Layer 8 of a small transformer language model trained on English Wikipedia (11 layers, counted from 0, width 128).
A neuron adds its activation times its output weights to the MLP's output. To switch it off is to set its activation to zero at one token and run the rest of the model.

Output weights of the MLP neurons that the questions are about. A number n stands for n times 0.013.
n41: 14 -9 33 4 -18 -1 24 -3 24 -2 24 -10 -46 -6 33 -7 31 -38 11 -4 35 -13 49 -5 -58 7 1 -5 -41 -27 2 6 -33 1 -31 6 78 11 57 -6 20 15 -1 13 21 24 27 7 22 15 -14 6 15 -12 -2 -30 -11 -31 38 -9 3 25 -36 35 -44 7 -52 -21 22 25 9 -25 19 11 40 21 32 13 1 -29 15 -2 14 -34 12 -8 12 -42 -1 1 20 -34 -26 -6 -6 19 -52 -26 25 25 16 -10 -4 -18 -14 -16 38 23 -9 -18 -34 -47 6 13 6 -6 -15 -52 -22 -40 -22 16 9 45 12 -18 -16 -7
n56: 16 40 59 4 -11 11 20 -34 -11 1 -16 -9 29 -6 15 -42 -20 4 -15 -14 13 5 64 -26 48 -63 -57 8 -19 19 -5 -28 28 25 35 -16 -15 11 9 28 19 -14 -22 -35 -30 -21 -9 -15 2 -55 -28 -6 -60 25 2 48 18 11 9 -4 28 19 21 32 -22 -38 -35 -12 -14 39 28 26 4 31 0 -40 -15 -30 31 -12 25 -18 5 -41 2 9 14 -37 -8 -23 4 28 16 14 0 -53 23 33 14 -16 -13 -1 25 -2 10 34 -44 -7 67 2 -2 -37 1 41 -2 -4 14 14 -32 -16 -39 -9 -15 -1 -13 46 27 8
n92: 31 -31 36 28 -30 29 -3 9 14 27 37 2 8 36 5 4 -43 23 -9 -18 -16 -8 -27 23 -9 -4 7 -16 22 -23 -5 -10 22 -4 4 -4 48 -3 -8 23 -6 2 -7 5 8 17 -21 -60 -57 17 34 -13 29 -71 -12 52 -53 24 -36 5 43 9 1 -5 17 -16 58 21 21 3 43 -17 -22 -26 31 -7 18 35 7 11 13 -18 5 -13 8 21 47 9 21 -16 -27 17 2 -24 -32 -49 22 29 -18 -8 5 -40 39 6 25 -45 -2 -33 47 -80 -18 -31 -60 -1 3 -7 -33 -36 -14 1 9 75 -31 -33 -8 4 34 2
n156: -11 6 -70 -18 -47 15 7 -20 0 25 -31 2 61 -24 -35 16 10 20 72 14 -53 -74 -19 -75 -23 -7 23 -50 4 -31 23 26 31 -50 43 13 -36 35 -1 -29 41 -10 7 1 -27 4 -5 -6 2 -12 4 8 -2 -23 26 -15 -18 14 22 17 22 18 -35 -28 36 27 -21 -55 -33 -4 16 51 2 -4 -46 -41 -46 11 4 -31 -28 3 22 -25 4 10 35 39 -3 10 31 -7 25 0 39 -22 -35 17 -41 31 2 7 11 43 26 -12 22 -30 15 3 26 -11 26 31 50 16 -33 32 15 47 9 15 -44 -5 5 1 33 -21
n193: -8 -12 49 22 -24 53 -55 -19 -57 -19 14 -23 3 -12 35 -22 -32 -19 -14 -2 9 17 40 58 2 -18 -3 -16 -1 -13 33 10 1 22 11 -18 -27 -16 11 19 29 -11 24 -39 -2 1 -4 -31 24 -24 -2 27 -40 38 31 -8 -11 -13 16 -35 -10 1 11 -7 -18 1 22 8 25 -8 24 23 -31 -18 -25 25 19 -62 -31 24 -7 -34 39 43 -16 23 2 59 13 -13 -19 15 -17 27 -25 3 -72 -3 7 13 -24 -23 -40 -8 -16 -13 6 11 10 -63 18 -38 1 57 22 57 51 2 -64 41 28 -63 -44 8 12 67 9 15
n194: -28 31 -68 6 -67 22 58 -47 -12 46 -15 -21 -53 -44 -15 0 44 -55 2 36 39 -8 -19 -33 -25 43 49 -54 22 -20 16 -16 6 11 -44 -70 -22 -3 0 -2 20 -5 -33 9 7 -17 -4 22 15 21 10 -25 -21 5 14 3 -56 34 15 16 -26 33 -24 -40 13 14 0 -11 -66 -21 0 22 -2 -11 -29 25 17 3 52 -14 -5 -14 52 4 -21 44 -30 22 55 18 -54 8 6 -20 7 -3 -1 -15 22 1 -17 -26 21 7 15 -10 -4 9 -34 77 -15 30 36 17 -1 -12 -11 74 4 -2 -4 16 5 53 19 27 -38 38
n220: 27 -22 -7 -11 -47 13 61 26 3 -23 20 -15 8 12 -39 15 -13 -5 12 7 -59 -7 46 39 46 -41 -8 -28 12 63 -28 14 -17 9 29 20 25 -4 -35 34 -40 -29 -9 55 35 23 -17 12 15 3 12 35 -45 48 16 40 -12 16 2 43 13 -1 -22 26 -4 1 7 -45 -6 16 25 52 -33 44 1 -2 -13 11 -33 -29 -45 36 37 -84 29 17 3 3 -26 0 -6 -22 21 22 -52 -27 26 -9 -75 -29 -16 -15 -22 -26 15 -18 4 37 -12 29 22 -11 -12 33 29 -7 -7 3 -42 -34 14 32 -15 -61 -20 -56 -5 -11
n224: 18 -29 32 -14 16 27 -53 9 -56 9 16 34 -14 7 -43 21 -37 -15 -70 8 -7 0 29 3 34 1 23 -7 7 29 18 -19 14 -24 -30 41 10 2 -1 22 -17 20 12 33 -28 -18 -3 -23 10 46 26 -18 -32 39 -2 -17 -3 -23 15 2 39 -52 -36 -27 17 -12 -36 47 -42 -21 44 -2 -4 4 -2 38 16 33 -2 55 -11 -28 44 -10 -11 65 15 11 -31 -17 -3 5 -30 -39 -31 20 20 2 -19 3 20 -22 -16 28 -26 -1 -3 -24 5 -33 -3 -16 7 7 -5 30 41 -35 7 41 -77 60 25 -55 -6 -4 7 18
n245: 16 16 25 52 25 -49 1 -7 -16 3 29 -29 -26 50 -7 22 46 -28 21 7 6 -6 -24 -9 5 -16 7 45 3 33 -60 -24 29 -19 -23 3 70 22 25 10 5 -17 24 30 -19 -61 -7 22 -13 -36 21 8 -18 -1 28 -97 -2 5 12 29 9 21 16 -29 -2 -9 -58 -23 -13 10 -4 -21 -75 20 32 -26 3 -13 -57 37 -13 -6 37 -6 40 -35 -1 18 29 -12 -24 19 32 -7 -10 11 -21 -5 -29 -13 -46 17 -21 44 15 -19 -6 24 11 -21 41 2 18 -2 -45 26 -18 -5 -2 -56 10 -21 22 27 0 16 -2 25
n274: 63 4 14 -2 1 9 -1 12 -33 -1 -13 -32 46 -17 13 -8 -62 7 -44 23 -27 97 25 2 -8 -48 14 -31 28 -17 10 -52 33 -33 36 -12 -26 -26 35 58 -16 2 -27 4 13 -10 -62 -5 -30 -25 13 29 -50 -37 34 9 10 -2 20 10 12 11 26 -20 19 -12 1 -3 -11 -24 -2 44 -15 15 -50 -11 -27 33 28 -20 13 19 57 -3 -14 -31 42 -18 1 13 -2 -23 -39 35 -4 -31 61 7 -22 38 26 -5 -9 -8 -26 10 -34 37 1 -2 -10 -18 28 -11 -3 2 13 12 -15 -16 -23 8 -11 21 51 -2 -24 -13
n293: 2 -20 22 23 -9 2 31 -33 30 32 41 -33 15 9 57 31 19 -10 -24 1 19 -16 -10 2 -38 41 7 14 -30 24 11 -3 17 6 -27 -1 -55 -4 -11 39 -16 4 -16 -27 56 -43 -13 -8 17 9 3 -15 49 -2 17 -51 -4 3 -9 4 -24 -10 -3 -5 -27 -8 25 -47 10 1 65 -6 27 -36 -23 27 -36 3 22 -2 12 42 8 12 8 -26 24 -17 -35 45 8 22 3 -10 -10 -44 11 2 5 -20 -18 -11 -12 10 11 -4 0 42 8 30 -38 -30 16 22 7 4 -41 -21 -24 -8 -53 6 1 -13 41 23 -30 -60
n322: -7 26 25 -30 -78 -6 70 6 39 23 26 19 6 -19 -4 2 20 14 -11 -20 32 -15 -31 -29 26 -14 0 5 -53 -3 8 15 13 -9 -60 5 -14 -24 -16 -12 -6 13 49 -14 33 2 -13 47 15 -27 2 21 -28 -40 32 -7 42 19 1 -19 23 -52 4 -20 10 37 37 -37 -3 6 28 -9 -14 10 -4 -53 -30 -33 6 -29 1 -59 6 45 -8 10 -26 8 -25 11 2 -19 22 22 19 3 -7 42 52 25 -2 13 3 12 -32 6 -39 -18 -41 -2 70 -3 -16 38 -36 -6 5 14 40 -19 48 -34 -21 -16 0 -39 30 38
n325: 36 -26 19 27 17 49 40 -22 14 -14 44 -42 2 -9 18 22 -62 -24 -18 -2 -39 40 47 -24 39 -4 -24 17 3 2 -40 -1 42 -10 8 26 -5 15 49 16 52 0 7 -19 -28 21 -40 -2 14 -30 23 -45 -19 7 -22 -32 31 29 24 19 -45 19 -5 43 34 23 -58 9 19 -58 -36 -30 -47 12 28 -31 -17 22 8 -48 7 -27 40 4 40 23 -5 -22 -9 -2 11 34 -37 -14 -6 -17 -16 -10 11 -13 37 -9 -32 -30 6 -15 -24 -10 -29 -26 50 34 -40 41 -5 14 -14 -9 -68 -9 -7 -6 25 38 9 16 39 -22
n418: -20 3 19 -17 -43 22 16 32 16 4 26 22 -37 30 -13 -38 7 -1 -5 -33 2 -21 8 -24 41 -5 -24 14 33 -18 24 -4 -26 5 -21 -31 -31 -32 19 -8 -14 25 -16 -15 -38 35 23 35 12 7 2 36 -16 -48 21 -5 41 -44 11 44 -5 16 36 -26 11 -6 47 -39 13 29 -10 39 10 40 2 -15 -22 2 -57 -22 -82 -48 -29 42 -13 27 -25 -51 -25 1 35 4 -8 9 -23 22 26 60 31 36 19 -25 35 -6 22 -38 27 -57 14 -10 -26 -7 -44 6 8 -37 21 33 -2 66 26 -64 51 -32 -10 19 1 -19
n511: 14 19 -5 -19 -12 15 -38 -27 -10 -14 66 -30 7 -18 11 34 -31 -29 -10 -38 20 -4 5 -54 -76 21 20 -54 -10 15 23 26 7 18 13 -5 46 -9 -42 47 -23 24 -17 -2 -47 27 9 -5 -25 14 11 -3 -29 23 -23 7 -13 51 -4 22 -23 -33 18 67 -3 16 -17 26 -13 59 21 -15 2 -7 3 41 39 3 -2 31 -31 2 12 -6 -18 -14 -44 68 -10 21 33 -6 7 -16 -83 -19 23 19 -56 40 45 16 -1 26 1 -8 -21 27 -4 31 -25 -47 9 30 -48 9 -31 37 9 5 -13 -13 51 -58 9 -70 2 26

Each question names a token from some text and the token that comes next. It shows the activations a of the neurons there, in the order above. A number n stands for n times 0.091.

Then comes g, the gradient of the next token's log-probability with respect to the MLP's output, scaled to length 1. A neuron's effect is roughly proportional to its activation times (output weights . g). A number n stands for n times 0.004.

" te", then "le"
a: -2 0 0 0 6 0 0 -1 0 0 0 0 0 0 -2
g: -14 7 1 23 4 15 -2 14 25 43 24 -23 42 -8 -10 -11 45 -5 -10 40 12 0 -42 -9 18 12 8 -56 1 15 -37 -14 -13 -29 -23 5 2 -7 11 -4 13 -24 -27 -53 -28 -14 18 -16 -23 21 22 21 -2 -33 -14 5 31 0 -9 0 2 7 22 4 -19 17 12 7 0 -29 38 -35 -50 11 17 -7 34 -7 -49 -10 -19 7 17 16 -8 -1 -17 9 -8 -21 5 -29 12 -23 -8 -24 37 -9 -9 21 26 -11 -40 20 13 29 -28 15 2 -2 16 -11 47 -6 19 16 25 -33 -19 9 18 -34 29 17 20 36 -19 -9
Which neuron, switched off, lowers the next token's probability most? n193

"A", then " S"
a: 0 17 0 0 0 0 0 0 0 0 0 0 33 0 -2
g: -19 -7 -7 19 12 23 -46 14 -31 -13 -20 26 11 -7 1 2 22 21 -26 18 -8 -24 11 20 -1 -18 -3 -15 0 -15 -2 -29 18 4 -12 -38 30 2 5 15 23 5 -20 -10 -54 -27 -18 -31 -10 22 23 -10 6 8 25 -13 31 14 -7 -17 20 -24 2 -9 60 -14 17 -15 8 31 42 5 -4 -9 -33 0 26 -17 1 -46 6 -29 -10 24 18 5 13 9 -18 -4 -35 -38 56 -31 -21 -29 -6 9 26 -27 16 -19 18 12 -28 17 24 22 46 1 20 -1 -23 16 19 0 18 2 -13 67 0 -20 25 -21 8 6 -22 -22
Which neuron, switched off, raises the next token's probability most? n325

"ose", then " St"
a: 16 0 -2 0 0 0 0 27 0 0 0 0 0 0 0
g: -18 -39 26 -12 14 -10 -3 14 37 -6 -4 -22 10 -24 29 37 9 -12 -60 12 -13 -22 -11 -22 29 16 -22 9 11 -10 -9 6 -14 -19 3 -25 -53 1 5 -30 -35 12 5 -19 -16 29 -12 -1 -25 16 -12 16 4 -26 -13 -31 0 -41 -2 11 9 -11 17 -7 11 13 4 14 1 42 23 38 -38 -9 0 9 -10 57 -21 24 41 -33 -28 35 -27 -2 32 34 -6 -1 9 -34 2 -15 -10 55 18 4 -3 8 8 38 -31 -5 -17 31 14 31 -22 -20 2 8 -29 -4 21 -23 42 6 18 20 -8 4 18 -14 -5 1 -15 17
Which neuron, switched off, lowers the next token's probability most? n224

"-", then " C"
a: 0 0 0 0 0 0 0 -2 0 20 -1 0 0 64 0
g: -30 -6 6 -6 -7 4 -41 -6 37 16 10 -20 -25 -4 -14 -30 -28 11 7 11 9 22 -32 -33 59 13 -7 -22 35 -31 -2 -11 -42 -15 -8 0 10 10 -28 -13 31 8 3 -24 -16 -22 12 15 15 16 34 26 30 -19 -7 23 -16 -7 7 -15 -11 8 -33 39 -7 -28 -2 -4 8 17 -32 -9 -11 24 11 6 -12 41 -19 4 -22 5 -4 -47 70 1 -11 -12 -7 -4 38 37 -14 39 7 17 -5 -1 16 -25 19 -17 -54 3 17 -15 11 -36 -16 -3 11 16 14 -6 17 33 19 6 -6 10 -33 -2 29 -19 -12 46 -4 8
Which neuron, switched off, lowers the next token's probability most? n418

"tern", then "ational"
a: 0 33 0 -1 0 0 62 8 -1 12 0 0 0 -1 0
g: -28 -17 1 22 14 -13 28 -17 23 3 -7 -22 19 -22 -1 15 -2 30 -25 -19 -6 -1 45 32 8 -66 -6 36 25 16 25 14 15 18 4 -19 8 -7 10 1 -44 -15 4 5 9 -17 5 7 -14 -20 7 1 23 -8 -4 7 5 -41 -35 13 7 -5 -6 -11 -38 -9 -30 -21 -15 -21 3 28 14 -11 30 1 -2 23 -24 10 7 5 -2 52 17 -20 -16 -33 36 -28 -17 22 12 29 23 -3 -43 25 -24 -15 -19 -24 -22 -15 32 -1 27 34 -22 16 -7 37 -32 -38 8 46 16 -24 13 9 -56 15 6 26 16 -17 16 -6
Which neuron, switched off, lowers the next token's probability most? n220

"O", then "L"
a: -2 -2 0 0 2 -1 0 0 0 0 0 0 57 0 0
g: -5 -18 -17 9 -18 16 3 -12 14 0 15 -15 12 -4 -52 8 3 5 -13 34 -50 22 10 -14 23 25 36 -24 12 47 -3 -6 2 -37 35 -14 31 -6 -3 17 -13 -7 4 -22 11 -5 -14 11 4 -14 2 25 3 -2 8 22 -2 -8 -28 -24 4 16 25 -33 12 27 -27 -20 -35 27 -12 26 -13 -9 40 10 -10 1 28 2 -10 -28 26 -12 -6 35 8 -51 17 4 -44 38 0 47 15 -11 22 22 -52 -43 30 17 13 -40 3 5 7 -4 -9 1 -25 -21 16 23 -35 14 -5 6 -43 -6 -6 -17 30 4 3 -1 -44 29
Which neuron, switched off, lowers the next token's probability most? n325

",", then " l"
a: 0 0 59 0 0 -1 0 0 0 -2 -1 44 0 0 0
g: -5 24 9 26 2 23 -15 21 -3 29 -10 26 6 -20 -34 -26 -5 7 -23 12 -40 -13 -2 -39 37 28 -4 47 5 -14 -63 -15 -35 -37 27 13 25 14 -22 7 -32 37 -2 -19 -19 15 -3 -7 -11 6 -16 -21 -3 -25 23 20 10 13 10 -18 -15 -10 2 -9 14 17 17 -38 2 27 -25 -13 -33 -8 20 13 -13 -8 23 21 -6 -10 -25 46 -1 12 44 12 0 35 -19 38 39 7 21 15 41 -14 -44 7 21 0 -4 -7 9 -14 -14 -3 0 -9 2 6 -25 48 3 -19 -21 8 14 -21 -1 14 15 -1 -37 -48 -30 7
Which two neurons, each switched off alone, lower its probability most, in order? n92, n322

"u", then "ent"
a: 49 -2 0 0 0 0 0 -1 0 0 0 0 0 0 0
g: -3 -17 28 -31 -33 -15 -18 -5 -33 3 -20 16 18 40 -15 -6 3 -25 -3 -44 -12 -29 27 34 -27 11 -12 0 -3 -19 -11 -25 -12 -17 25 30 -7 17 -21 5 -43 46 -14 -23 -33 34 15 -29 42 26 -6 12 19 5 -3 31 10 -24 9 18 -2 25 37 38 8 -21 17 26 2 13 -23 20 -6 -17 13 3 23 19 2 17 18 -8 7 -27 29 38 27 7 -12 -7 34 -13 -14 -14 -2 21 49 -2 28 7 -3 -4 1 -28 16 9 -54 -40 -1 25 -14 -15 14 12 25 -20 -30 -43 -10 -28 18 -3 10 1 -31 -21 -12 -23
Which neuron, switched off, lowers the next token's probability most? n41

"ent", then " R"
a: 0 30 2 0 0 0 35 0 0 0 0 0 0 0 0
g: 25 -19 29 -54 25 -51 -31 -23 -13 -2 -5 -45 -7 1 21 -12 -5 -12 -35 -18 -1 -11 5 -13 2 -9 -12 10 16 25 10 -5 -14 30 -23 -33 -31 25 15 -10 -8 22 1 -36 21 25 -3 -1 -1 14 -13 77 3 -23 -18 12 14 -32 11 -6 15 10 -3 11 19 2 25 6 -36 3 26 58 7 13 3 16 11 9 -13 -39 1 -38 4 18 -13 0 40 23 -16 4 -3 -18 48 33 8 -23 25 7 -5 -1 -3 -16 20 21 -4 18 30 14 -11 -5 -15 -17 8 -29 6 -13 16 -20 -13 33 31 -9 -3 -59 20 -30 -9 0
Which neuron, switched off, lowers the next token's probability most? n220

"are", then " and"
a: 51 -2 36 12 8 0 0 9 0 0 0 0 0 0 0
g: 5 -8 18 -1 3 -40 -25 19 -8 -40 -6 -19 25 -24 -16 -23 2 -8 14 -46 14 11 29 -37 1 5 23 -49 -42 -16 32 -10 -9 6 -12 4 -11 2 -25 -27 11 7 -8 44 -20 29 76 3 6 4 -6 -45 -21 -9 5 8 10 5 -17 5 -11 3 6 -25 -31 -3 24 22 -31 -11 3 20 40 13 -39 -29 12 38 0 -6 -19 11 26 -10 32 -6 -18 -51 -7 12 40 -45 -7 -21 20 -25 -10 -1 3 23 15 46 20 37 28 -11 15 30 -10 5 12 15 5 25 -20 -5 11 -9 -1 24 -4 6 21 3 3 -6 -5 6
Which neuron, switched off, lowers the next token's probability most? n41

"ust", then "ice"
a: -1 0 6 0 0 0 0 50 0 0 0 0 0 13 0
g: 24 -7 -69 -4 -26 12 15 25 -27 2 44 -10 -11 20 -12 6 -1 -48 -13 -26 8 11 19 -43 24 16 14 -39 5 -3 61 2 -2 18 -3 5 -8 23 -13 0 20 2 19 25 30 -2 14 3 -1 23 12 -8 22 -26 -5 10 -31 34 -6 -22 -23 -10 -24 29 30 24 -23 30 27 27 -13 -22 15 23 7 -9 -3 0 -23 -17 -2 11 -8 -26 11 -31 -10 -4 -14 -29 -9 17 -12 18 15 -8 -3 4 -5 -3 -28 25 17 2 7 -14 -18 21 -49 17 34 35 9 30 -23 15 -23 -34 -3 6 39 14 -38 -36 -2 4 -13 -55
Which neuron, switched off, raises the next token's probability most? n224

"age", then " P"
a: 0 33 0 -2 0 0 0 0 -2 0 0 0 0 0 0
g: 10 -17 13 0 31 -26 -24 28 8 -2 -13 -37 5 -9 16 5 23 -15 -4 -18 -10 -7 -22 -6 17 -39 -32 14 14 7 9 -7 3 11 -17 -4 -25 10 -8 -31 25 -24 13 -23 28 3 -34 -14 -23 28 11 55 -9 -18 -21 -10 43 -22 15 -9 39 18 -9 -12 22 9 -4 15 -48 7 3 25 0 -10 -40 19 11 -6 -21 -31 -6 -7 -20 4 2 -9 46 50 16 22 26 -3 19 -23 6 -15 4 13 -33 -7 7 23 -54 2 -11 37 20 17 -33 -33 -58 -4 13 -40 39 5 11 21 -9 21 30 12 35 -2 11 -19 4 19
Which neuron, switched off, raises the next token's probability most? n56